Layer 5 of a small transformer language model trained on English Wikipedia (8 layers, counted from 0, width 64).
A neuron adds its activation times its output weights to the MLP's output. To switch it off is to set its activation to zero at one token and run the rest of the model.

Output weights of the MLP neurons that the questions are about. A number n stands for n times 0.0011.
n9: -98 -231 -62 -192 -75 -10 -134 -54 -35 -127 -186 -127 -117 -47 -3 46 -111 -108 3 243 127 -106 30 -24 -96 65 38 11 -15 4 -122 104 7 96 -94 220 -4 35 -97 302 -76 133 -72 113 66 -138 -110 72 -119 -67 -91 157 151 27 -38 -43 55 20 -75 99 54 -110 -8 106
n18: 40 143 95 -82 -155 -109 16 -136 -165 -30 70 99 47 -34 14 -75 -65 24 -17 -62 15 -30 105 161 105 8 78 -30 8 -65 -204 -260 18 -46 61 44 -29 119 -30 209 42 73 -26 -109 -7 -198 -66 -64 -33 91 -32 159 -36 328 -60 -46 -38 -142 48 30 5 76 1 100
n34: 54 -94 -24 -49 158 27 74 -107 -195 -67 -29 57 30 14 -28 -252 -54 -13 -159 -9 -142 -223 -35 -119 64 194 52 -94 8 -29 -106 120 65 48 -150 15 -92 -70 31 -80 81 -42 -116 -60 -48 232 114 -35 -49 -74 -24 7 -28 130 -83 14 -124 -7 -22 -149 -19 -163 124 -58
n40: -42 61 190 95 155 -111 -13 -24 32 -63 44 -88 -67 -111 80 96 -13 20 44 5 -181 92 61 -140 19 -17 93 146 -82 70 -4 -71 23 -95 -26 -3 27 -72 67 1 -4 87 -86 -155 -13 -92 58 33 -37 101 100 -2 -39 -83 25 15 67 -119 -56 -73 -35 -149 -92 49
n41: 111 -65 116 -58 -7 22 41 114 -21 250 -85 57 21 -109 95 56 -99 26 -127 122 89 9 49 199 -4 46 112 -168 -29 11 -2 112 -89 89 40 15 -29 -87 51 32 24 254 60 -41 -66 -118 142 78 -39 -225 -20 8 -15 -179 56 -13 -164 -94 225 -101 -209 -49 54 -142
n57: -88 -121 -20 74 -24 88 161 190 -48 -85 -165 -144 42 129 -78 85 -58 10 -47 75 81 -122 85 -52 -83 201 -90 176 -5 -90 -75 132 -13 126 104 -236 -7 -125 278 -54 -7 -182 -59 83 -30 55 -11 82 -37 -175 108 -186 -62 -161 145 -89 142 58 19 -102 -59 -123 53 26
n58: -73 130 124 26 15 -139 -147 53 113 -247 142 45 197 -60 255 123 -22 51 97 45 96 -25 77 -253 -38 -10 7 -8 45 -81 -125 118 -21 -62 168 -51 -22 51 -122 -164 -36 131 -37 114 -292 -5 -123 93 105 32 93 -60 231 -43 -129 -154 -8 204 25 -74 -2 -16 2 -110
n62: -116 -57 54 -48 21 109 -40 37 -45 85 -39 -11 141 221 -41 -5 132 -153 -160 -38 -50 -77 87 95 80 -145 -103 -81 -84 11 -165 92 62 95 -16 -154 -14 -120 -249 9 -91 75 143 -6 -121 -158 21 5 -53 -88 -11 -47 -61 -99 149 29 -34 160 90 -40 33 -10 163 -121
n87: 149 14 -40 -122 -156 17 -88 104 -95 -211 128 34 37 64 31 166 -120 109 113 -92 68 169 145 -69 -22 -33 -70 -126 10 185 46 27 49 133 -215 -48 22 -18 -81 90 -206 -89 -179 -33 55 33 86 -90 36 -19 117 -114 -6 -29 -90 -27 152 -19 45 67 159 -122 89 -146
n91: 129 58 9 64 -133 -71 25 12 -92 13 13 -37 134 63 4 67 58 -45 46 177 14 110 -106 -29 -83 36 163 65 -43 -197 109 66 185 -65 50 137 -168 -22 55 -73 -23 115 -145 56 -37 -72 -32 -227 -124 -21 -50 -65 -10 -44 88 47 -35 64 35 -175 157 92 112 26
n99: -58 -59 -26 18 -22 107 79 156 -3 17 -9 143 208 219 -82 -285 6 72 84 -85 -25 -158 151 119 -6 -8 143 90 41 -163 96 -73 26 25 12 87 -177 19 84 29 41 170 -211 -53 3 -28 89 35 -39 42 69 68 -65 68 37 -73 116 66 -6 60 88 88 -31 21
n108: -18 3 -87 -42 -49 -164 -148 91 99 -110 -48 -114 -2 -102 -60 -140 44 -148 23 -93 -43 -30 -22 -79 107 75 84 0 23 204 61 187 -29 -71 102 -45 -14 21 25 -73 39 102 -84 5 92 119 -18 -200 70 122 16 117 223 -92 -44 155 -49 -59 126 -19 185 -26 12 25
n111: -69 -74 -87 186 112 -99 132 140 -80 -10 -104 -227 -131 -47 -62 -221 189 111 27 -120 42 -90 13 -9 -70 -89 -78 -85 115 -20 -43 -94 42 136 121 21 -213 -134 37 34 232 84 56 121 -63 -33 -136 -315 -95 -36 -58 -105 4 -39 217 -73 13 15 31 232 -225 185 -130 -1
n112: 49 -38 -191 -2 -14 -45 71 81 -86 68 115 117 -16 61 33 -200 236 -34 17 -133 -25 11 12 319 -474 9 -60 130 91 0 -197 -25 109 -178 143 83 -103 39 59 -87 41 135 6 95 9 -125 50 104 -180 -167 -17 103 -62 -11 -5 -163 4 121 91 -112 -2 183 5 149
n117: 50 -68 64 -96 -79 -53 154 124 -67 96 73 47 41 -25 66 -104 -96 75 -125 34 5 216 108 -221 137 36 -76 -49 14 71 49 -143 -110 -94 -10 43 -26 135 -17 -72 65 195 -66 235 35 -27 -76 -38 85 -207 95 -116 -131 -12 -31 -60 51 79 59 52 -25 127 -122 -30
n122: 232 -166 23 35 55 7 30 -61 108 164 200 -6 -69 -108 110 -39 -48 -33 1 15 70 -51 10 -41 33 206 50 -46 4 88 21 -90 50 -122 -83 -150 55 162 -50 189 -98 -95 -123 -164 7 -47 -81 -184 0 102 122 -44 58 -40 92 69 84 -88 -39 112 152 -130 43 106

Each question names a token from some text and the token that comes next. It shows the activations a of the neurons there, in the order above. A number n stands for n times 0.01.

Then comes g, the gradient of the next token's log-probability with respect to the MLP's output, scaled to length 1. A neuron's effect is roughly proportional to its activation times (output weights . g). A number n stands for n times 0.0011.

" g", then "ay"
a: -1 7 -9 -39 20 4 0 -27 -18 4 13 -6 -1 -31 -8 -45
g: -195 74 140 -220 63 -158 13 22 172 45 -26 -37 182 26 -51 -64 -117 -166 -184 -218 34 -6 -45 -24 18 46 156 254 77 87 -81 -109 13 -233 112 34 120 -62 -22 -53 -21 -46 2 34 -163 -215 1 -52 143 130 4 15 123 -156 -28 129 -6 -52 94 -131 27 -90 130 210
Which neuron, switched off, raises the next token's probability most? n40

" is", then " said"
a: 25 45 53 -14 31 -26 1 -7 34 -1 17 35 10 11 47 -61
g: -2 -204 -145 72 -70 -31 -110 161 -262 5 57 70 68 -131 72 187 -49 -18 -72 -342 33 -179 -2 -3 -247 -68 -109 55 136 124 -69 93 -280 16 -74 101 -72 -95 -40 80 33 40 -41 79 10 -38 93 -37 -123 8 -19 -109 -96 124 -57 -69 65 -108 170 -12 36 -188 96 1
Switching off which neuron hurts the next token most? n87

" 1955", then "-"
a: -37 -30 2 51 -5 15 8 -32 101 -1 -176 -113 2 3 3 47
g: 130 203 -1 151 43 -36 144 12 -152 95 1 19 -225 77 -19 15 -82 28 165 88 276 -154 -81 116 -89 67 -133 -94 -18 14 -62 -5 218 -70 -206 -10 115 120 -77 225 44 -12 -73 -150 -43 -89 53 103 -107 98 66 26 -176 51 -175 -47 -232 88 2 97 95 -124 5 -76
Switching off which neuron hurts the next token most? n108

"ones", then " defeated"
a: -2 7 11 -64 8 2 13 -34 -7 4 22 -35 0 68 119 -8
g: -90 -8 47 -12 122 -36 62 -202 16 -61 -34 121 21 122 30 16 -34 -29 -169 -110 -19 120 163 -78 -25 -81 99 -39 132 -53 -1 -129 -147 138 -136 18 -4 104 -74 -52 48 -35 -19 296 124 163 -1 -250 -331 2 39 1 -26 35 -2 19 -222 75 129 40 -81 -99 -311 3
Switching off which neuron hurts the next token most? n117

"ort", then "h"
a: 19 49 18 8 10 -98 2 -27 -7 72 -20 12 19 54 16 -17
g: -94 -60 3 90 22 -107 121 -174 98 -11 89 12 17 74 154 -52 -218 85 -194 -65 109 -26 19 -27 70 -32 220 -154 23 43 -98 -17 -136 -205 336 110 -81 89 -31 16 141 -49 25 66 3 -117 -18 -37 246 52 -37 41 76 195 -243 -100 -67 69 -164 175 -6 -68 68 -19
Switching off which neuron hurts the next token most? n57

"-", then "19"
a: 17 -13 -27 38 -14 13 -20 112 -3 0 6 7 7 -11 7 169
g: -122 -55 -263 -3 24 35 73 -112 -187 -335 -131 115 158 102 -112 -64 -81 -55 45 -49 -102 -148 97 -120 -43 20 50 -18 -114 0 -2 -40 -63 64 -30 159 55 68 -129 -31 -105 -29 49 4 -122 27 131 74 -59 -66 -141 153 225 -163 115 32 157 175 29 -216 -57 176 89 -31
Which neuron, switched off, raises the next token's probability most? n122

" the", then " same"
a: 0 -44 16 24 5 -27 -5 -4 103 -1 13 0 25 -35 1 -45
g: -39 -44 2 -102 107 -43 -164 26 133 1 65 -66 -120 77 115 240 305 136 -89 -168 79 -19 -143 -43 97 -215 67 -79 -188 168 -8 144 -179 128 -128 -33 -187 -49 42 48 -11 39 50 -117 31 -139 31 92 45 -58 -22 -79 11 -87 -106 90 45 -132 -9 217 105 -124 -163 -112
Switching off which neuron hurts the next token most? n87

" multiple", then " job"
a: 24 -20 2 -18 -2 -8 -12 18 -30 -16 0 -11 12 -75 12 -46
g: -96 78 131 -21 14 50 131 109 -59 121 -20 -102 -53 41 128 -73 54 -24 -53 -30 -97 127 -110 2 223 -20 103 -26 58 -267 40 121 -224 189 156 14 -138 -189 -35 -91 207 59 9 74 -260 198 -167 22 90 108 183 22 -220 24 41 -135 11 -95 -29 77 4 -3 25 95
Which neuron, switched off, raises the next token's probability most? n9

"57", then ","
a: -8 3 -182 8 -1 0 17 31 -26 -7 2 -37 16 2 32 37
g: -207 116 -234 -177 157 51 -137 -156 212 -4 33 -17 -15 -211 -144 -106 -111 7 153 50 94 0 22 -25 -7 -57 -78 -186 -50 -78 -129 -154 -67 -95 44 192 -3 -89 -59 -81 -83 58 -144 -202 -89 -67 71 -182 54 -37 154 160 42 -74 73 22 32 -152 142 -80 16 -24 -186 58
Switching off which neuron hurts the next token most? n34

" pred", then "ecessor"
a: -19 0 -53 77 26 15 3 -14 -57 116 22 -1 167 -50 0 1
g: -40 45 134 185 -19 -196 -105 183 -300 132 39 -57 6 -115 -48 -107 -91 -207 96 -82 7 164 70 -110 159 54 11 -91 -59 -128 -76 -35 148 -67 20 29 -3 52 95 -33 148 -18 67 59 -120 23 18 58 -225 48 32 -186 -282 185 -177 6 -51 102 2 -108 58 144 21 -38
Which two neurons, each switched off alone, lower its probability most, in order? n91, n111

" he", then " learn"
a: -5 33 -23 72 47 -71 -47 6 6 4 -8 -21 -9 -124 5 7
g: -24 -2 256 -185 114 -33 -35 168 -98 95 104 -35 -81 24 288 98 14 -185 182 48 -112 -63 56 -33 -31 -175 36 -28 125 -123 -161 -170 -127 -21 176 -86 108 81 -99 -49 -74 37 -227 -71 -4 -66 31 88 164 -18 214 152 -47 41 93 68 34 -23 107 16 3 180 140 47
Switching off which neuron hurts the next token most? n40

"di", then "ca"
a: 39 -1 15 7 -1 -100 0 -2 -8 -11 32 4 17 -79 5 5
g: -8 -145 -78 -55 153 -350 6 103 35 -35 189 70 40 89 -115 23 75 217 -18 -9 -34 -79 57 -42 -21 -61 -12 85 112 -45 11 -109 162 -97 -168 -169 175 90 -109 -91 -51 -146 161 -181 11 -69 60 40 17 -86 -201 73 -168 -103 72 -48 -122 -119 -111 83 38 -180 -209 17
Switching off which neuron hurts the next token most? n57

" (", then "D"
a: 0 -15 8 35 -2 -7 -24 197 25 -19 31 -1 3 3 19 8
g: 6 -145 -26 96 79 29 -183 -192 30 -59 -121 -167 55 7 8 220 -173 -99 -36 8 -155 -86 -202 63 93 59 -32 57 89 -34 -146 -76 -114 -72 -200 -169 32 14 -102 37 43 -30 82 152 -217 -107 19 292 107 73 179 -30 -13 9 215 90 -38 -17 112 43 167 3 145 59
Switching off which neuron hurts the next token most? n62

" ter", then "rif"
a: 21 12 -36 -13 -2 -31 1 15 -26 -13 21 9 -18 21 -5 -1
g: 111 -260 -156 -152 31 128 30 -51 23 129 79 -180 -29 93 -89 -51 -35 -63 -40 -44 213 -68 -97 70 -26 91 -36 18 144 132 161 -263 -151 97 79 140 -128 -95 -64 25 33 -87 27 -11 89 71 -150 -120 94 -38 136 11 -49 56 42 -83 -73 121 -52 89 39 5 107 -388
Which neuron, switched off, raises the next token's probability most? n111

" Ram", then "ap"
a: -9 -29 11 -38 24 0 9 24 0 -34 -25 -9 1 113 -27 3
g: 4 34 219 17 59 221 -90 184 -73 -280 139 -44 -21 -110 -64 168 71 1 -111 -207 134 69 -12 54 -57 10 -138 149 7 36 92 -88 80 -92 -63 -79 -17 59 9 8 -199 12 68 -43 36 33 -116 64 175 -141 -31 39 277 154 -202 65 75 -101 91 129 76 -40 200 54
Switching off which neuron hurts the next token most? n91

" finished", then " third"
a: 3 59 145 1 1 -35 -8 35 8 56 30 10 -30 40 17 -1
g: -25 -124 8 133 -14 210 -96 10 -114 -252 75 121 88 17 39 -15 -140 -24 -148 -225 -5 46 139 -97 117 84 18 -52 -12 -103 55 121 119 -100 -95 -67 -75 -1 -34 251 127 159 -20 -74 -105 110 -35 4 -103 117 0 -239 139 22 -151 137 5 -103 0 40 49 -111 -318 -85
Which neuron, switched off, raises the next token's probability most? n112

",", then " who"
a: 6 -28 58 -16 -43 -42 -49 137 32 20 -38 9 18 -1 14 16
g: -90 35 30 187 15 -339 -15 38 64 -56 70 156 -139 69 127 -14 39 59 -96 -86 -17 24 111 -98 72 -82 -204 201 73 78 36 23 -228 88 13 137 34 -157 -169 222 80 24 -69 35 72 162 -109 -73 17 39 55 -156 -126 144 190 145 -98 163 -34 122 1 -92 91 8
Switching off which neuron hurts the next token most? n41

"d", then " himself"
a: 1 -5 31 -19 -21 -25 -18 13 3 16 -6 36 -13 13 0 -13
g: -234 82 -104 23 169 -85 45 -21 233 15 59 127 155 -90 104 28 -188 4 -228 -51 126 -198 29 -28 -28 -90 122 100 -25 8 49 -74 -50 -3 144 18 124 -56 -171 -27 -87 143 -141 224 93 118 -3 -30 -202 189 97 -100 -142 71 142 -97 94 -55 113 -101 -49 -140 -1 -88
Which neuron, switched off, raises the next token's probability most? n58

" He", then " worked"
a: -17 92 3 33 2 -18 -44 -37 12 16 -7 -10 -2 53 14 -8
g: -94 93 40 -142 2 -47 158 -32 -83 129 103 -63 -176 46 -34 -40 -17 -151 218 96 13 21 3 -119 130 -60 -53 -26 -14 7 33 -170 -90 -149 75 -56 -124 150 44 -26 167 28 -218 69 20 -17 146 43 45 -33 161 97 -172 -7 67 -5 -78 -113 -134 -96 -61 69 469 -70
Which two neurons, each switched off alone, lower its probability most, in order? n18, n58

" Law", then " Department"
a: 22 12 15 4 13 36 -2 -3 8 5 33 -4 22 70 -6 -25
g: 4 -35 28 131 44 206 -26 -113 -140 23 26 -80 13 -109 -4 50 -100 -22 147 75 -158 69 233 62 -108 -129 113 383 67 98 132 209 -89 26 -136 55 66 117 -147 -75 -32 26 87 116 -138 -28 -268 -151 102 -34 -118 26 -32 -61 -35 -66 -45 -52 79 -188 54 -23 -112 -87
Which neuron, switched off, raises the next token's probability most? n99

",", then " Jones"
a: 5 -6 -102 1 28 10 2 225 43 11 -307 -5 -33 20 -8 -75
g: 169 65 -108 114 -112 -84 -5 96 13 106 69 -52 134 -159 218 20 -293 -173 61 46 -111 131 -7 -50 26 89 -117 -140 5 -140 -66 -56 -182 -47 164 24 -91 183 -34 -195 -19 104 -157 -79 -29 149 -98 148 -28 268 -3 -91 -66 15 145 -53 -130 -2 111 -95 -36 26 -117 63
Switching off which neuron hurts the next token most? n99

" for", then " New"
a: 2 3 69 10 2 -22 0 51 16 -19 -32 2 -23 8 -4 116
g: 120 -193 -109 -195 -68 103 117 -50 11 -19 -120 50 161 -116 -70 -109 -122 -10 53 -65 -115 194 27 -51 -47 -139 34 142 -218 46 24 -295 -21 -141 215 -60 -26 13 -29 165 -49 -7 177 104 -51 -47 130 63 8 5 -76 -126 -117 57 -69 -50 -146 243 143 -52 -2 210 22 11
Switching off which neuron hurts the next token most? n62

" which", then " point"
a: 118 27 -4 59 32 -30 -9 -7 3 13 -334 1 14 0 26 6
g: -150 -50 298 -103 99 23 -250 76 -129 35 13 148 76 108 194 -26 -58 -66 21 97 15 110 -84 -4 59 0 -80 92 -109 135 69 173 -75 69 -128 124 -135 -127 120 205 172 76 -177 -148 -47 85 20 -26 -62 -107 71 -125 -165 23 -114 -75 89 -6 -32 125 120 2 -228 -44
Switching off which neuron hurts the next token most? n9

" comic", then " strip"
a: 33 -4 1 55 5 9 -1 7 161 -24 29 1 26 -17 -7 98
g: 178 174 200 23 -236 -213 126 41 -191 90 -120 -11 -80 5 198 181 70 25 227 25 -18 112 -68 -58 37 -114 86 132 177 -24 32 44 84 69 -85 -18 -17 -62 34 -83 -28 91 112 4 196 82 -123 -115 10 30 1 -159 -112 10 92 -62 -84 -2 -16 71 -65 5 -197 -284
Switching off which neuron hurts the next token most? n87

" of", then " Congress"
a: 28 -45 71 55 10 8 10 -16 7 -2 -20 -81 15 -27 -31 121
g: 129 91 -44 44 91 -114 -128 -137 -235 76 -29 164 -256 40 -19 -109 -195 -222 -61 -171 -98 49 -33 -50 24 47 -65 -92 43 -86 40 -23 -123 -97 9 -112 -77 -15 -185 -39 -44 -6 -178 172 -41 247 -226 -66 35 -49 93 -44 -219 37 -1 -1 172 -30 -55 -174 -44 -116 -85 8
Which two neurons, each switched off alone, lower its probability most, in order? n34, n122

" also", then " expressed"
a: 29 70 26 178 -45 -25 -23 4 -2 -16 15 -8 3 22 4 19
g: 59 156 -43 293 -104 107 -226 165 -133 67 -118 159 -16 0 75 -19 58 -164 158 -59 -103 130 -54 23 -168 -67 -44 -91 39 183 -50 107 -179 -104 77 -55 13 64 -43 -85 54 33 -125 33 7 -5 -1 -98 -252 61 92 122 -33 -54 -69 -20 247 30 13 16 -145 -212 176 81
Switching off which neuron hurts the next token most? n40

" \"", then "f"
a: -25 23 -15 345 0 57 -21 95 27 -43 51 14 -4 -113 4 402
g: 140 71 -80 -79 -156 -85 -182 212 31 171 -115 -163 101 -61 -21 189 77 -9 59 -33 133 -173 67 16 -52 19 8 -55 169 -112 148 41 193 88 -128 -27 -85 45 83 -18 -90 -93 -1 153 119 -181 -209 -167 88 27 93 -93 -10 -105 102 115 213 74 84 13 154 -51 44 -202
Switching off which neuron hurts the next token most? n122

" as", then " well"
a: 3 -29 -2 -53 3 -20 135 -36 30 17 4 6 -41 7 44 71
g: -114 -36 148 -241 20 -101 5 -197 -60 153 44 -31 -138 76 -77 -153 175 -10 89 -19 250 131 -52 -184 -75 67 40 27 68 -123 51 128 -27 1 24 41 74 -2 117 145 110 28 -180 -158 25 63 -26 -46 42 -65 -156 109 120 54 -68 -27 188 12 -322 144 144 -151 14 -54
Which two neurons, each switched off alone, lower its probability most, in order? n122, n62

" their", then " aircraft"
a: -3 -20 -14 2 -6 2 -46 30 37 11 0 -3 -4 28 -28 65
g: 209 94 148 34 181 97 21 -105 -141 -78 -24 -139 -31 -247 126 -2 -57 68 63 -77 -35 68 83 52 117 166 150 -14 185 3 -58 -107 136 59 73 26 79 110 -43 -15 138 78 157 82 -156 -218 -141 30 -16 -28 -52 139 -253 -90 -85 64 -242 69 187 86 35 -72 91 -54
Switching off which neuron hurts the next token most? n122

" pres", then "erve"
a: -9 15 -22 -2 132 14 14 -7 -4 20 -43 -3 -13 -68 19 -67
g: -35 46 59 -101 -59 -186 232 -143 -1 160 -26 -142 110 -1 51 -58 48 -70 79 1 -150 111 -8 -62 -23 -121 -113 228 123 -49 11 -48 -62 173 77 -22 27 377 340 59 7 -11 37 42 -80 31 -7 -105 234 28 91 -38 -38 -133 -35 -152 -103 85 56 68 -111 -7 81 -60
Switching off which neuron hurts the next token most? n117